Layer 5 of a small transformer language model trained on English Wikipedia (15 layers, counted from 0, width 128).
A neuron's activation on a vector x is GELU(weights . x), where the dot is the dot product.

Input weights of the MLP neurons that the questions are about. A number n stands for n times 0.0078.
n33: 5 -22 -5 21 29 3 9 -34 30 1 -8 38 20 9 -46 32 1 9 24 -10 -50 36 -17 -1 16 -25 -7 -17 -15 33 -20 -16 -4 1 4 49 61 -66 37 2 10 -25 17 -37 39 -23 -32 -29 4 -39 20 -7 7 -20 25 62 4 -1 14 -31 -9 -2 5 24 22 -42 -19 -2 -15 19 14 15 26 24 42 2 -8 -20 -22 31 -8 -20 -24 -19 5 -56 16 -25 -10 7 9 1 -32 29 -16 18 9 23 -5 -16 50 6 -5 -13 44 16 19 36 -23 -38 21 -16 -9 16 4 -2 49 -26 -33 0 18 -19 -34 -37 2 -10 -56 24
n39: -2 21 -26 9 14 -22 8 -45 60 27 26 6 -17 -1 62 -6 1 24 -12 -24 -46 -35 -4 -18 18 4 -8 1 -15 24 3 -20 -16 -43 -24 -9 -1 -24 77 16 45 1 -37 -40 -15 17 3 -7 -41 -26 3 -26 12 -8 -30 -21 4 -2 -8 12 -15 46 -29 -44 11 4 27 -17 27 -27 -8 -32 -3 1 19 11 10 -41 11 -57 -8 29 2 -16 15 4 1 -11 10 -11 9 -26 -18 9 26 -17 13 16 40 64 -36 -27 32 -27 10 19 23 17 17 28 50 -14 3 5 -12 -13 40 -16 -8 23 14 9 -27 8 31 38 19 8
n47: 14 -26 5 18 -10 -4 17 14 -6 10 -15 -32 14 -1 22 -20 1 33 32 -20 -20 7 -4 23 1 -32 -19 8 39 -9 -4 -12 21 -15 19 -6 0 22 -9 -12 21 -35 54 -56 -9 -17 71 28 34 -57 7 -11 11 11 -5 23 30 12 -23 -54 2 -11 3 -40 46 26 -21 8 -3 12 3 36 9 -44 55 -16 16 8 -44 18 0 12 21 40 1 -2 -4 -1 -11 -19 37 -18 -7 4 -36 -35 34 -45 -17 17 19 9 -12 -15 -1 -3 3 3 -43 14 -24 22 -1 7 8 24 4 -1 -26 -28 31 12 -11 -15 -49 -23 -9 3
n48: -5 13 56 7 38 10 -12 -4 14 -14 -11 -33 -6 -10 17 -8 4 35 -22 37 -16 16 17 34 -28 40 32 7 41 26 -26 -4 -14 -38 5 31 -29 -45 27 -8 -22 -63 29 -16 4 34 -8 -9 9 -34 25 -14 -60 3 -31 55 50 15 -20 -12 -2 36 -12 15 14 -27 -27 -11 7 -32 -15 -27 -9 5 -23 -16 -1 8 -9 1 1 -25 9 25 13 25 -14 -3 -4 -4 -20 32 -10 12 -4 -32 8 32 -19 15 18 0 29 -12 22 13 33 -60 40 -26 20 -16 -14 21 -23 5 -15 13 -15 -22 28 -17 -40 12 -4 30 -52 4
n58: -19 51 10 -8 -15 1 -27 8 47 -12 -8 15 -18 38 -11 -17 -5 29 13 -55 20 -3 -1 14 22 -38 23 41 20 -34 35 -38 -1 15 -19 16 17 -11 33 11 14 -24 10 -4 56 -27 -7 0 -11 -2 38 -23 28 -10 6 25 -22 -42 -2 -24 12 -9 14 12 -26 -19 9 -3 22 -95 28 -13 -18 -34 -45 -11 23 -28 -44 32 5 2 34 24 10 24 3 6 -3 74 -3 -31 -56 -7 -14 33 34 21 -30 -17 6 36 -21 -12 38 7 10 -25 -36 6 -2 -24 -34 31 -42 -14 37 -17 2 27 1 -34 -15 1 18 0 -29 -14
n186: 8 3 -29 -30 7 38 -23 21 21 -11 -21 19 64 12 22 11 8 11 -5 21 27 -23 12 -9 -1 32 -26 1 -22 29 29 -32 5 25 52 -12 15 57 -40 20 4 -6 36 45 27 -21 -28 -8 -1 5 71 -1 -21 -24 6 -39 -30 -45 -24 5 -3 41 -9 0 -24 4 -29 -53 6 2 25 29 14 18 -13 -7 -33 16 -29 -18 8 16 -14 10 -26 -4 2 -34 25 -11 -19 -1 16 4 4 -5 -24 -36 -15 -48 -62 20 -2 2 -34 25 6 36 11 0 -14 1 31 -10 -22 23 2 -22 -9 -8 24 -32 -39 -34 -3 -20 37 54
n250: -21 7 24 -19 13 5 0 -9 -23 -4 -26 39 19 7 -51 29 48 -4 -6 -8 -20 18 6 13 13 -24 56 3 18 8 -2 -37 -15 15 -28 -73 -1 9 26 6 9 -20 45 -36 -7 9 -10 5 -37 -13 2 16 -11 1 10 3 23 14 43 4 -28 35 -3 12 28 3 -27 -29 -44 26 33 -1 -32 13 -38 17 2 10 -3 -3 41 27 8 62 12 0 -20 4 -37 -27 24 16 -31 -33 -6 -12 18 -1 -5 23 10 8 32 -56 -26 -2 -8 4 -39 19 22 6 25 22 -27 -19 32 16 -21 -21 -12 2 -42 -8 1 9 -9 -27
n255: 17 6 -14 12 24 43 10 11 25 -42 -11 28 -38 28 -5 -6 46 -93 41 -41 4 -16 47 22 -16 74 30 11 11 -5 -27 -2 -3 17 12 17 -17 -12 26 3 -6 30 0 17 28 -12 -16 22 -15 -17 -47 18 18 8 3 20 8 -36 -26 -11 -56 48 -13 4 16 -14 -8 36 24 7 -7 39 16 -42 -35 -28 29 -17 1 -23 -9 28 4 -53 25 21 -13 20 2 -28 -8 -21 -8 18 -13 -24 7 6 -25 11 38 -35 5 -5 26 -21 37 -23 -45 11 4 7 -24 -58 14 -21 -15 22 39 -15 19 -31 47 -49 6 -19 -23 33
n257: 9 -1 5 9 -31 3 53 10 -9 -29 -41 -6 40 17 -8 34 -7 -6 -6 -20 -1 32 -4 -4 9 -32 -19 34 -23 -14 2 21 35 26 52 -27 -3 -38 6 23 3 -33 -6 56 35 10 -19 -29 -2 7 -10 -12 -48 2 4 -7 -3 -2 4 15 -4 25 -23 -11 -7 -21 -5 1 -18 -64 25 27 -4 28 -32 2 22 -8 13 -4 15 0 -16 22 -7 0 8 -6 24 -12 1 -5 -18 2 33 11 -20 32 -22 27 -18 -16 12 -26 -6 13 -9 -16 -24 6 20 -27 26 28 -28 9 -2 -4 -18 -3 24 -8 -16 20 -17 24 -29 -9
n291: 22 -8 -18 -15 -19 -22 49 19 6 -19 -17 3 27 21 -30 40 13 10 14 -20 -13 1 -8 33 2 2 9 -1 -12 -10 13 -17 13 -28 -7 -2 29 28 7 18 -10 3 -65 23 3 4 8 7 18 -18 9 -41 -7 -6 4 16 14 -46 34 -13 8 -27 13 13 -33 -10 -38 -6 22 -11 23 -27 3 18 -13 16 19 -21 -17 24 -16 1 -9 -38 25 -41 -14 -4 -17 9 -38 -21 14 7 49 10 9 52 -18 19 6 1 25 -8 -21 -37 -21 -22 -32 24 4 26 6 21 -21 -59 -20 25 39 14 0 16 17 48 22 -15 -7 -71
n320: -35 4 -45 -14 9 -13 8 -17 33 41 21 -53 -18 6 17 3 12 6 -70 -32 -34 -23 -28 6 27 10 22 -1 30 16 -2 -10 1 -1 16 -23 33 13 29 10 33 24 -28 26 17 36 35 -18 13 38 -10 -1 -19 0 -1 10 -19 1 0 -5 -35 3 -11 1 3 -46 -4 -42 -19 -2 35 10 38 -17 -19 22 21 -35 -34 1 -20 39 -25 32 -2 17 0 1 54 -14 -14 -18 14 -32 2 9 0 50 13 -40 -44 10 -14 -25 -7 21 -6 -43 29 57 -7 -28 4 9 46 30 -7 -37 -28 50 13 -2 -7 -9 -17 36 9 -16
n334: -16 5 17 -13 -17 9 -6 -20 61 -9 -7 -17 8 -23 -8 2 1 6 17 6 9 3 -1 -2 -7 -35 -18 30 35 -11 36 1 -18 21 8 3 -3 -1 12 -17 18 3 -25 11 20 -10 3 -32 2 -35 23 -19 10 -7 15 19 -7 4 -4 25 -19 6 0 19 -14 -2 -28 33 -7 -72 52 -2 9 -18 5 -19 3 -5 2 6 -11 33 -7 4 -7 -21 14 -5 6 35 -14 -32 -10 37 6 17 2 -20 -54 -29 21 29 -17 -29 -4 16 16 19 5 39 -9 -7 9 5 -38 -7 -5 9 30 18 -12 17 -9 -5 -45 -18 15 -7
n356: 31 38 23 -4 12 3 15 17 -19 -5 -19 -15 6 -1 -13 5 30 -36 1 3 -11 -3 29 -21 5 -33 -25 -8 -12 1 42 16 15 17 12 -20 16 -50 -46 13 -57 18 -6 -9 -17 5 -1 7 -4 -35 19 31 20 -32 -5 -22 36 -3 -36 32 -18 14 -13 -7 -52 -1 35 67 -4 -12 16 -24 -10 10 23 -3 3 -3 -22 2 1 19 9 -14 13 -4 10 0 18 32 30 -5 -21 -2 -33 12 25 -30 15 12 7 15 11 -17 -9 -3 -5 -26 15 -9 9 33 3 -27 0 5 -21 13 -55 31 -24 42 -34 9 24 -25 -12 0
n357: 1 -8 -8 -2 0 9 -13 -13 -36 7 22 -12 -17 24 -37 11 53 -26 -33 8 7 -9 -8 2 -6 -38 28 -5 12 13 -14 4 44 -10 15 42 4 -11 -14 21 -4 -14 21 25 -4 -9 21 -46 3 9 -65 27 -1 33 19 -2 27 -20 7 -4 22 1 -8 -1 -2 21 13 -13 30 -9 15 11 -18 33 -5 -4 1 -34 28 30 -17 17 -21 4 -2 39 10 -6 2 13 -20 24 16 -46 4 25 -10 37 4 -1 -2 16 5 -22 -35 -19 26 8 -37 -5 -27 -15 -3 -31 -7 -13 1 -10 -22 3 -19 15 -4 -10 0 9 -23 -8
n366: 15 -34 31 -15 -12 -31 -1 -1 34 24 2 5 -13 15 29 5 3 1 9 -8 19 -14 -33 18 34 -51 -20 56 -12 -10 -7 1 14 -39 37 -6 33 -35 -34 40 -8 17 -12 -15 14 -9 7 -33 4 -30 8 20 -59 -4 20 -25 -24 28 39 20 5 -30 3 -37 -27 -15 -7 39 -13 7 -8 9 12 5 -29 -15 -29 17 -13 17 19 3 14 -8 53 30 -10 36 -6 -12 45 -27 1 -15 -41 -23 1 19 -34 32 30 -11 29 -1 35 -17 16 -32 9 -16 51 -30 1 -12 -25 31 -22 -20 9 -30 28 28 0 3 -27 5 3 -24
n381: 3 14 -5 -11 25 -4 -8 -1 23 -14 3 -14 1 0 -31 32 33 -37 3 16 67 18 -7 17 8 -17 -10 9 2 16 4 30 34 3 -22 -22 -4 -32 26 27 14 -6 -3 10 6 25 -16 12 19 -29 6 41 -19 27 -28 10 -17 -3 -16 -13 0 2 -6 17 1 -13 -13 8 -6 -47 -27 31 -12 4 -36 42 34 -1 -25 -13 -31 -2 -18 -12 48 10 -46 -5 -47 -11 3 -1 32 -60 16 19 32 16 11 -12 5 -9 34 -17 12 -47 27 -1 -12 25 -22 20 6 12 -5 23 -2 -50 22 5 43 -30 -40 -13 -6 -20 19 17
n464: -20 -12 4 -20 31 -41 -14 12 36 -38 11 15 -12 8 -26 -11 3 3 17 -3 59 9 12 -15 27 13 9 -57 -24 9 -37 31 -19 -10 -3 47 12 11 -26 -6 43 -13 -10 32 -1 5 6 -17 13 -15 22 -7 38 -16 -24 -7 4 17 51 27 -26 28 -17 -13 2 -14 -2 -17 25 -18 45 8 -1 14 48 -1 29 -9 3 13 -38 -14 -14 -22 1 -8 -8 28 -14 2 -6 -22 32 28 -10 15 -3 -3 -33 13 -5 23 -1 -24 6 43 -4 -26 -1 -45 -50 -6 -2 -22 15 16 -37 31 5 -7 -7 -9 -7 5 14 2 1 9
n474: 29 -1 16 -5 12 -17 23 -14 -36 -6 9 -34 -5 35 21 10 4 24 -7 -38 33 -16 30 -33 14 33 22 29 -7 -49 8 -7 -10 -32 20 32 -35 22 42 28 11 12 -41 -20 21 -19 37 8 2 14 2 -1 -1 20 -23 -10 -46 2 7 -1 2 19 -2 2 -18 43 8 -11 -36 -15 14 41 28 -3 5 -13 -7 -2 -18 33 10 20 -23 31 24 -14 -33 7 -1 -17 1 20 14 24 18 -22 34 -73 -39 -13 -11 15 -47 -28 -3 5 -7 -11 -26 -7 13 22 -15 -28 31 -13 -16 13 8 -43 33 -40 28 16 -2 -54 -8 20
n483: -19 -59 18 -25 -9 -24 -18 -3 -32 1 8 48 22 -11 -34 10 -18 -8 -41 -26 39 11 -1 -10 -26 17 -17 18 19 17 3 -22 15 0 -52 2 -8 27 44 -27 57 -14 -10 10 -12 31 -41 22 11 -2 2 -1 -10 -35 12 26 31 -4 27 9 -1 -21 29 -20 8 33 -2 -18 10 9 8 -16 -23 -4 21 -18 8 12 -13 38 -4 -50 3 11 25 6 7 -14 -8 6 -5 27 -2 -22 -32 -51 -9 28 28 65 -34 37 -19 -26 19 35 -3 -4 -17 32 -8 15 -11 -16 -14 -1 13 -14 -12 -21 -17 42 31 25 34 -39 -18 -41
n509: 42 11 -6 -22 20 37 -15 -11 -75 -12 50 -3 5 -6 -42 12 38 -2 -21 -12 27 40 -45 -42 7 -13 32 59 27 -6 -7 -38 -5 -20 -12 -13 17 -34 27 34 -15 -25 6 19 32 -28 25 -1 -36 -5 2 20 18 -5 18 17 42 13 5 11 -77 -9 -31 -8 2 -6 29 -47 -13 28 -9 7 -9 -9 -24 -19 31 33 24 30 -26 47 16 2 -22 52 -21 -36 -44 4 6 -42 30 -17 -14 5 14 11 6 28 33 -46 0 -2 0 18 -3 32 0 -26 23 -33 -6 16 -8 13 27 -5 -34 -7 29 -13 3 -23 -19 5 -11 -17

Each question shows a token from some text and the vector x that enters the MLP there. A number n stands for n times 0.042.

" and": -1 11 10 -33 0 -44 26 -5 5 27 -6 25 -9 -7 18 -6 -17 -58 -7 20 10 12 -19 21 10 54 0 -33 -12 8 -12 36 3 30 21 -23 -61 -8 2 23 0 -13 11 -5 7 -33 37 -5 -5 33 -21 -19 -16 5 -7 32 17 21 5 -8 -19 -13 32 16 -13 31 30 2 -31 -7 7 -25 -37 -21 9 11 -63 -23 -29 -36 -11 -21 -7 33 -6 12 3 -4 4 48 -2 -4 27 71 0 -13 -12 11 -17 -14 -11 -26 -7 35 55 -37 2 26 3 -44 -26 3 66 28 12 -2 10 -14 -3 -8 -9 16 13 -6 14 5 -16 -38
The neuron with the highest activation: n48

" and the": -5 33 -1 -22 10 -37 22 -9 -1 31 -21 36 -14 12 4 -14 -18 -59 -10 31 11 7 -11 6 15 49 -6 -34 -5 4 -3 32 9 18 16 -25 -49 -12 -6 22 8 -23 -1 -10 -6 -27 18 -3 -9 36 -25 -25 -5 22 -1 21 3 12 6 -4 -20 -25 38 23 1 41 39 1 -39 -14 5 -22 -39 -38 7 12 -57 -34 -10 -16 -20 -4 -6 20 -29 3 -3 -6 43 38 1 1 36 69 22 1 5 5 -15 15 -2 -32 -11 27 44 -36 -11 35 15 -49 -32 16 47 23 16 -1 3 -27 25 -16 -5 -10 5 -13 17 6 -5 -37
The neuron with the highest activation: n474

"ut": -26 6 6 -10 10 -28 4 -4 11 25 -22 45 -5 -14 19 7 -23 -49 24 24 0 17 0 20 6 70 -9 -25 -10 26 -12 36 -7 39 2 -22 -75 -1 0 10 -22 -24 1 -24 -29 -37 24 -16 5 47 -9 -24 -14 0 -1 27 16 23 7 -8 -9 -32 49 -4 19 16 14 -23 -8 4 -11 12 -28 -18 7 38 -68 -13 -6 11 -22 -3 4 32 -8 11 -13 -15 4 90 3 -8 20 21 0 -7 0 7 3 37 5 -32 16 41 14 -24 -2 22 0 -38 -34 -23 2 37 24 3 -9 -24 1 -13 -20 11 0 -3 30 -19 -14 -54
Which neuron fires most, and how strongly? n483, at about 1.8

"ions.": -4 4 7 -9 -4 -46 16 9 12 21 -23 44 -20 8 -1 -17 -33 -53 9 27 -2 17 2 8 17 31 11 -39 -16 -1 12 37 16 29 31 -20 -47 3 -13 21 6 -24 0 -7 9 -60 31 -2 -6 23 -21 -8 -25 11 8 18 5 30 0 -20 -16 -42 49 17 0 23 38 -10 -15 -9 0 -10 -19 -20 1 7 -73 -27 -23 -24 -9 24 -5 35 -32 -5 -6 7 -10 61 7 -26 15 48 29 -8 10 4 -18 -9 -13 -23 5 44 50 -52 9 33 16 -33 -27 13 14 28 13 4 26 -12 12 3 11 -20 -1 -20 14 15 -7 -47
Which two neurons fire most, strongest first? n58, n33

"opp": -14 13 1 -14 -11 -8 16 3 7 23 -9 38 0 20 11 1 -6 -53 29 36 -23 15 -23 -8 8 49 -26 -13 -19 19 -2 23 -10 40 42 -21 -57 -5 -3 48 5 -10 8 -6 -24 -23 61 -7 -14 41 -10 -6 -38 21 -4 6 26 22 2 3 -2 -11 59 4 8 40 13 -26 -33 -14 1 -11 -22 -23 13 30 -55 -11 -21 -43 4 -6 -33 14 -17 -42 -15 -16 -26 65 12 26 37 37 11 9 24 -2 -44 8 -11 -20 -9 47 28 -29 -21 19 5 5 -25 9 11 9 27 -3 -5 -15 8 -5 -11 -1 -9 -36 12 -14 -11 -45
Which two neurons fire most, strongest first? n474, n186

"ul": 12 -9 4 -23 2 -30 28 -32 0 34 -19 24 -5 2 19 -8 -9 -45 17 10 1 10 -3 -10 8 87 7 -8 -17 15 -1 22 14 11 24 -13 -60 -2 -23 28 3 -17 -5 -3 -11 -31 39 22 10 37 -29 -20 -9 2 -12 23 -2 17 -8 -11 -16 -4 61 11 24 19 26 -5 -32 3 -43 -5 -17 -33 24 18 -44 -28 -11 -15 -16 -2 3 26 -32 4 -1 -27 -8 81 20 -27 21 3 -13 -14 -6 16 -11 28 -12 -52 1 42 50 -32 -14 40 18 -28 -26 -7 23 0 29 19 4 -16 11 -16 -6 3 7 -23 23 3 -5 -58
The neuron with the highest activation: n255

"iver": -12 21 -24 -2 -10 10 35 -6 -4 14 -25 36 -8 25 13 7 -21 -47 30 29 -18 -7 -19 -8 20 55 -30 -29 -2 -10 8 12 9 47 37 -27 -45 5 -28 26 -2 -3 16 2 -5 -38 29 -4 -28 55 -13 -17 -21 20 -5 6 -1 23 14 -4 -26 -11 37 -5 9 29 12 -1 -16 -15 22 12 -38 -9 6 35 -84 -2 -23 -7 2 4 -15 15 -9 -22 -7 -9 3 74 13 -6 40 3 26 1 4 16 -52 -4 -26 -18 -23 43 30 -38 -16 33 20 -22 -34 8 17 14 20 -6 -6 -6 1 -10 -34 6 -2 0 18 17 9 -48
Which three neurons fire most, strongest first? n186, n257, n291

"v": -13 14 18 2 -12 -29 19 -17 7 22 -35 0 -22 1 -21 -8 -20 -51 38 25 -15 2 -20 -1 14 64 -28 -2 -7 4 -18 12 6 28 42 -28 -63 -7 -3 50 -4 10 -14 -1 6 -18 10 5 -25 36 -31 -10 -22 8 2 24 33 13 13 -4 1 -15 48 14 -8 12 -1 -39 -10 14 7 0 -4 -42 16 29 -45 -14 -13 -4 -14 -8 -15 30 -6 -12 -28 -2 15 79 10 -7 29 12 -19 15 18 26 -21 12 -16 -62 -3 47 20 -53 -8 37 40 -11 -24 -11 20 26 20 -5 17 -17 -11 -8 16 8 -6 -16 1 36 -8 -63
Which two neurons fire most, strongest first? n320, n291

" n": 10 -25 -1 -30 -5 -35 23 12 -8 23 4 20 -24 -6 16 -2 -3 -62 21 45 -4 33 -5 0 -3 56 9 -20 -37 10 5 22 -6 11 7 -3 -50 6 -7 33 -3 -4 0 -10 -4 -28 26 -15 -10 38 -39 -2 0 34 18 -8 11 30 7 -19 -1 -28 31 22 1 28 5 8 -16 -9 -15 -31 -23 -56 10 15 -44 -26 -2 -27 -21 9 -17 52 -12 -1 2 -8 11 65 -11 -10 39 51 -1 13 2 4 -8 2 -27 -35 -13 43 33 -34 -6 7 22 -32 -51 -25 35 5 33 11 11 -32 23 12 -8 7 -15 1 29 -13 16 -40
The neuron with the highest activation: n357

"aj": 1 6 14 -22 -3 -15 25 -13 15 15 -31 32 -29 6 4 -10 -16 -66 2 38 -41 -27 11 9 11 54 -9 -6 -9 -7 -7 8 18 19 13 -26 -57 1 -10 46 -21 -14 -7 -6 -9 -19 14 -22 -18 26 -39 -30 -23 6 3 27 28 23 19 -22 -21 -11 51 5 20 29 26 -27 -9 3 -35 -6 -5 -34 31 39 -51 -15 -18 -19 -9 6 -11 8 -24 23 -2 -17 -5 87 3 -4 32 26 26 -9 26 15 -14 15 -2 -15 7 29 25 -31 -8 18 24 -23 -44 -1 36 25 11 8 -11 6 17 -11 -9 30 0 -17 16 -8 16 -52
The neuron with the highest activation: n291

" s": 1 -6 3 -32 6 -53 16 11 7 39 -26 29 -21 -20 -9 3 -13 -58 36 50 4 1 -15 -2 -2 44 18 1 -7 7 -2 47 2 13 7 -14 -45 8 -31 33 -18 -21 22 -30 14 -29 37 -8 -11 34 -13 -4 -1 -6 -5 3 32 34 16 6 -7 -46 47 2 8 15 24 13 -21 -16 -11 -33 -37 -46 -3 11 -63 -26 14 -27 -9 14 -21 31 3 4 6 1 -1 67 4 3 22 31 -12 -19 -3 9 -16 4 -31 -28 2 42 33 -35 3 28 10 -38 1 -5 37 18 14 13 20 2 -12 7 -5 20 -4 -5 20 -1 -7 -59
Which neuron fires most, and how strongly? n366, at about 1.6

" Florida": -8 14 12 -15 -8 -19 46 -14 -20 23 -26 18 -20 -11 -10 -7 -49 -37 4 35 -19 13 9 -39 -1 43 6 -11 -22 -5 -9 37 3 31 4 -29 -44 -25 6 19 8 -6 15 -1 -8 -30 40 5 -14 17 -12 7 -9 2 -6 -6 20 16 16 -2 -28 -13 55 30 29 34 -2 0 -45 -3 23 -1 -32 -43 10 38 -73 -10 -25 -14 -31 16 -16 28 -29 -8 -15 -18 9 77 7 -2 32 31 15 -1 8 15 -26 18 -13 -11 -17 42 29 -30 -1 20 13 -17 -19 4 39 26 13 17 8 -17 32 2 -19 5 -7 5 -12 19 -7 -54
Which three neurons fire most, strongest first? n334, n250, n257

"ared": 5 -19 -4 -22 8 -9 36 7 -22 12 -14 39 -7 5 -14 -10 -21 -60 30 20 -11 17 -36 17 1 39 -11 -31 -22 -1 6 35 -13 36 43 -10 -39 2 -4 27 -13 -27 25 -14 5 -34 26 3 5 38 -24 -17 -34 11 7 8 17 49 -5 -10 -21 -26 44 -6 20 18 15 -4 -16 10 -13 -7 -27 -20 34 24 -48 -36 -21 -27 -22 4 -17 23 2 16 0 -16 -17 71 15 -12 -5 45 8 5 15 27 -25 10 -1 -13 -13 36 42 -37 8 18 35 -19 -31 -8 51 21 -4 30 -4 -20 -11 -37 0 6 -18 -23 33 -3 -3 -48
Which neuron fires most, and how strongly? n33, at about 1.6

" ": -2 13 -1 -5 -5 -34 23 -29 6 33 -19 26 -44 -18 1 -24 0 -45 36 31 -10 12 -8 -5 7 43 24 -16 -21 8 6 13 -1 28 -5 -13 -35 -11 6 38 -12 -10 16 14 -16 -11 32 -9 -4 31 -31 -17 -16 11 -8 13 12 16 14 -12 -12 -44 28 22 1 13 37 -4 -11 -10 7 -5 -24 -46 17 30 -67 -29 -3 -39 -16 24 -8 40 -35 19 -6 -8 30 55 -17 -9 44 46 8 -9 12 26 -19 22 -23 -48 9 58 27 -43 -12 30 13 -25 -24 -6 40 18 20 -3 7 -10 0 -4 -25 0 -7 -7 12 -5 8 -56
Which neuron fires most, and how strongly? n39, at about 0.3

" number of": 18 6 26 -2 10 -19 29 12 -11 19 -30 17 -26 -5 1 3 -17 -55 15 45 -14 12 -20 -6 1 50 12 -39 -6 7 -5 11 -6 50 19 -20 -45 -19 -2 39 11 -9 12 -18 -5 -26 29 -13 -4 46 -30 -3 -21 11 -9 17 5 23 -30 9 -17 -27 53 13 -8 13 19 -6 -31 16 -19 -22 -21 -13 5 10 -69 -25 -32 -21 -18 17 -13 37 -4 18 -3 -1 -12 54 5 -5 24 68 10 1 -10 6 -15 18 -7 -22 -6 18 34 -37 -8 24 16 -25 -24 -5 63 26 6 11 11 -15 4 -9 -2 -4 6 -1 9 -12 -21 -53
Which neuron fires most, and how strongly? n48, at about 0.14

"ended": 2 5 -14 -11 7 -15 32 -10 5 22 -34 34 -2 5 -17 10 -8 -52 28 37 0 30 -29 11 -5 26 -22 -22 -13 18 11 40 -15 45 52 -24 -49 -15 0 12 -5 -13 18 -9 -24 -16 48 -6 -21 34 -2 -22 -32 2 23 -1 1 33 19 -12 -5 -18 33 5 8 25 32 -18 -19 -12 -5 20 -21 -38 34 38 -67 -18 -48 -14 -34 9 -42 27 -12 -31 -12 -23 13 40 18 -18 17 39 18 0 -2 11 -4 -2 -11 -29 -11 52 10 -24 -15 21 35 1 -33 -2 31 33 12 21 -5 -29 0 -9 -13 1 3 -23 30 9 0 -45
Which two neurons fire most, strongest first? n186, n257

"par": 7 -7 15 -18 -13 -30 43 -17 9 19 -11 31 -25 -6 -20 12 -18 -40 20 15 -13 1 -21 1 11 78 0 -19 -5 7 -12 17 -3 32 21 -18 -42 5 -5 42 14 -15 20 -23 -27 -6 51 -2 5 31 -34 -2 -8 6 -8 6 16 23 -2 -15 -22 -5 49 -4 2 25 44 -19 -23 -2 -10 -9 -23 -27 20 29 -61 -1 -15 -20 -8 7 -11 45 11 16 7 -7 -19 74 10 -5 33 14 -17 25 4 23 -30 -24 -24 -34 -15 40 41 -48 -5 9 15 -55 -43 23 30 7 16 -17 -4 -15 5 -29 7 1 12 -12 17 -10 9 -48
The neuron with the highest activation: n474

"ization": 1 22 0 5 -6 -21 30 -17 -13 4 -16 26 -2 -10 4 2 -24 -69 19 53 -3 4 9 3 -3 44 -6 -20 0 15 3 34 -1 25 11 -24 -34 -3 -15 22 14 -16 -14 4 -2 -24 33 -10 -6 40 -25 -8 -48 14 -9 13 22 19 5 -8 -37 -26 56 17 -6 8 22 -1 -33 -6 2 3 -28 -29 20 44 -64 -20 -17 -25 -11 10 0 23 -4 -3 -22 -9 -11 76 1 -14 22 42 5 4 22 18 -25 6 -22 -18 -13 57 44 -42 -10 22 21 -36 -46 6 25 33 11 -5 20 -18 18 -7 -9 -27 -2 -5 2 4 -2 -47
The neuron with the highest activation: n381

"que": 11 11 24 -20 -23 -11 25 0 -37 23 -12 17 -5 5 -6 -9 -13 -67 16 26 -22 11 -20 -7 -9 46 4 -19 13 13 -20 17 -9 16 38 -15 -59 11 -8 38 2 -26 11 -14 2 -10 34 6 -6 33 -21 8 -28 -5 -10 25 23 18 -17 -8 -17 -24 43 9 15 -6 16 -2 -28 -4 -2 -13 -7 -24 16 27 -58 -5 3 -19 -43 14 -1 35 -7 7 -9 -16 -15 78 -6 4 40 27 26 16 5 13 -44 20 -33 -16 -4 56 19 -29 0 13 19 -53 -43 0 52 44 14 3 14 -10 -6 -16 -8 -1 -15 -16 26 4 5 -51
Which three neurons fire most, strongest first? n509, n48, n357

" High School": -6 18 33 -35 -6 -47 54 -7 -2 13 -21 19 -4 -11 -19 -6 -32 -41 7 44 -23 12 -2 -6 18 29 -5 -26 -17 15 -7 32 2 28 -1 -46 -25 -16 -9 13 -4 -34 -11 -20 6 -29 45 -9 -8 41 -5 19 -6 0 4 2 -8 20 1 0 -22 4 35 24 2 39 23 3 -27 -12 11 -16 -15 -38 13 29 -67 -11 -32 -33 4 18 -19 21 13 -2 6 -30 7 63 4 -5 27 48 14 -5 7 1 -33 17 -6 -23 -20 56 22 -52 -9 15 26 -10 -50 -4 53 18 15 -12 35 -7 -2 3 7 -7 2 -6 1 4 3 -38
Which two neurons fire most, strongest first? n356, n334

"ell": -21 5 10 -1 -7 -23 25 -4 1 15 -48 40 -6 16 14 -38 -30 -45 24 34 -19 2 -5 -2 -9 51 -2 -1 -34 12 3 37 14 12 22 -16 -43 6 8 24 35 -22 -14 -8 -20 -32 45 14 0 52 -15 1 -1 -7 -17 4 1 -4 -9 21 -25 -19 44 8 26 29 18 -12 -6 -13 11 -16 -6 -42 32 24 -64 -22 -26 -33 -30 -16 -10 24 -25 -5 -15 -17 -1 74 1 -8 39 16 -7 -6 9 15 -11 24 2 -44 1 68 8 -35 -4 27 22 -12 -31 3 31 30 15 15 -1 -28 12 -7 -20 22 -29 -10 23 -5 -7 -36
The neuron with the highest activation: n39

"oon": -10 2 -1 -16 0 -36 41 -13 7 25 -31 9 -3 1 11 -9 -21 -52 15 43 -7 8 -13 6 2 42 -2 3 -10 6 -10 37 16 25 19 -7 -46 -17 -22 15 19 -38 -12 0 14 -35 28 13 -28 38 -13 -22 -16 -12 -1 24 20 26 -13 10 -9 -14 45 11 23 32 34 -19 -29 -9 -14 -2 -19 -60 19 29 -57 -22 -4 -34 -23 24 -9 21 -8 8 7 -12 -17 72 -12 -8 17 26 11 7 5 24 -39 25 3 -24 -11 43 33 -50 -7 31 30 -24 -23 7 34 36 12 2 -2 -13 14 -7 -8 5 -15 -26 7 0 10 -62
Which neuron fires most, and how strongly? n334, at about 0.24

"es": 8 7 3 -15 -2 -14 28 -5 1 23 -29 21 -11 -7 -4 5 -24 -72 38 48 -28 20 2 -7 10 32 -24 -22 -17 15 -3 40 8 10 -2 -21 -46 2 0 9 -1 -7 8 6 6 -36 18 12 -8 34 -15 8 -26 17 -8 23 36 31 -6 -12 -19 -21 50 -10 21 8 33 -16 7 -5 -28 -14 -24 -18 22 16 -64 -29 -6 -43 -14 5 -16 36 -17 -6 -10 15 4 84 0 -3 8 30 6 -28 -5 28 -19 -15 -19 -17 -9 44 27 -36 -6 -1 38 -28 -17 8 54 21 10 -17 17 -14 7 0 5 1 2 -13 28 13 -14 -60
Which neuron fires most, and how strongly? n48, at about 0.18

"ing": -11 17 -39 -2 14 -9 18 -9 6 15 -51 13 -18 18 24 -5 -13 -64 49 46 15 33 -7 20 -3 54 -7 -23 -30 7 19 20 4 24 27 -24 -26 -29 -9 12 -6 -12 2 -19 5 -32 31 -8 -15 51 -20 -7 -19 12 0 12 10 11 5 -4 -22 -15 35 11 11 6 17 12 -8 -19 5 -3 -9 -15 29 22 -62 -33 -28 -43 -4 26 -39 17 -15 -5 -23 -16 10 55 5 -14 40 52 9 -8 -7 16 -20 -14 -11 -16 -31 34 31 -48 -17 9 12 3 -30 5 51 12 26 -12 6 3 22 -4 -15 -7 -6 -18 29 12 8 -44
Which neuron fires most, and how strongly? n255, at about 1.9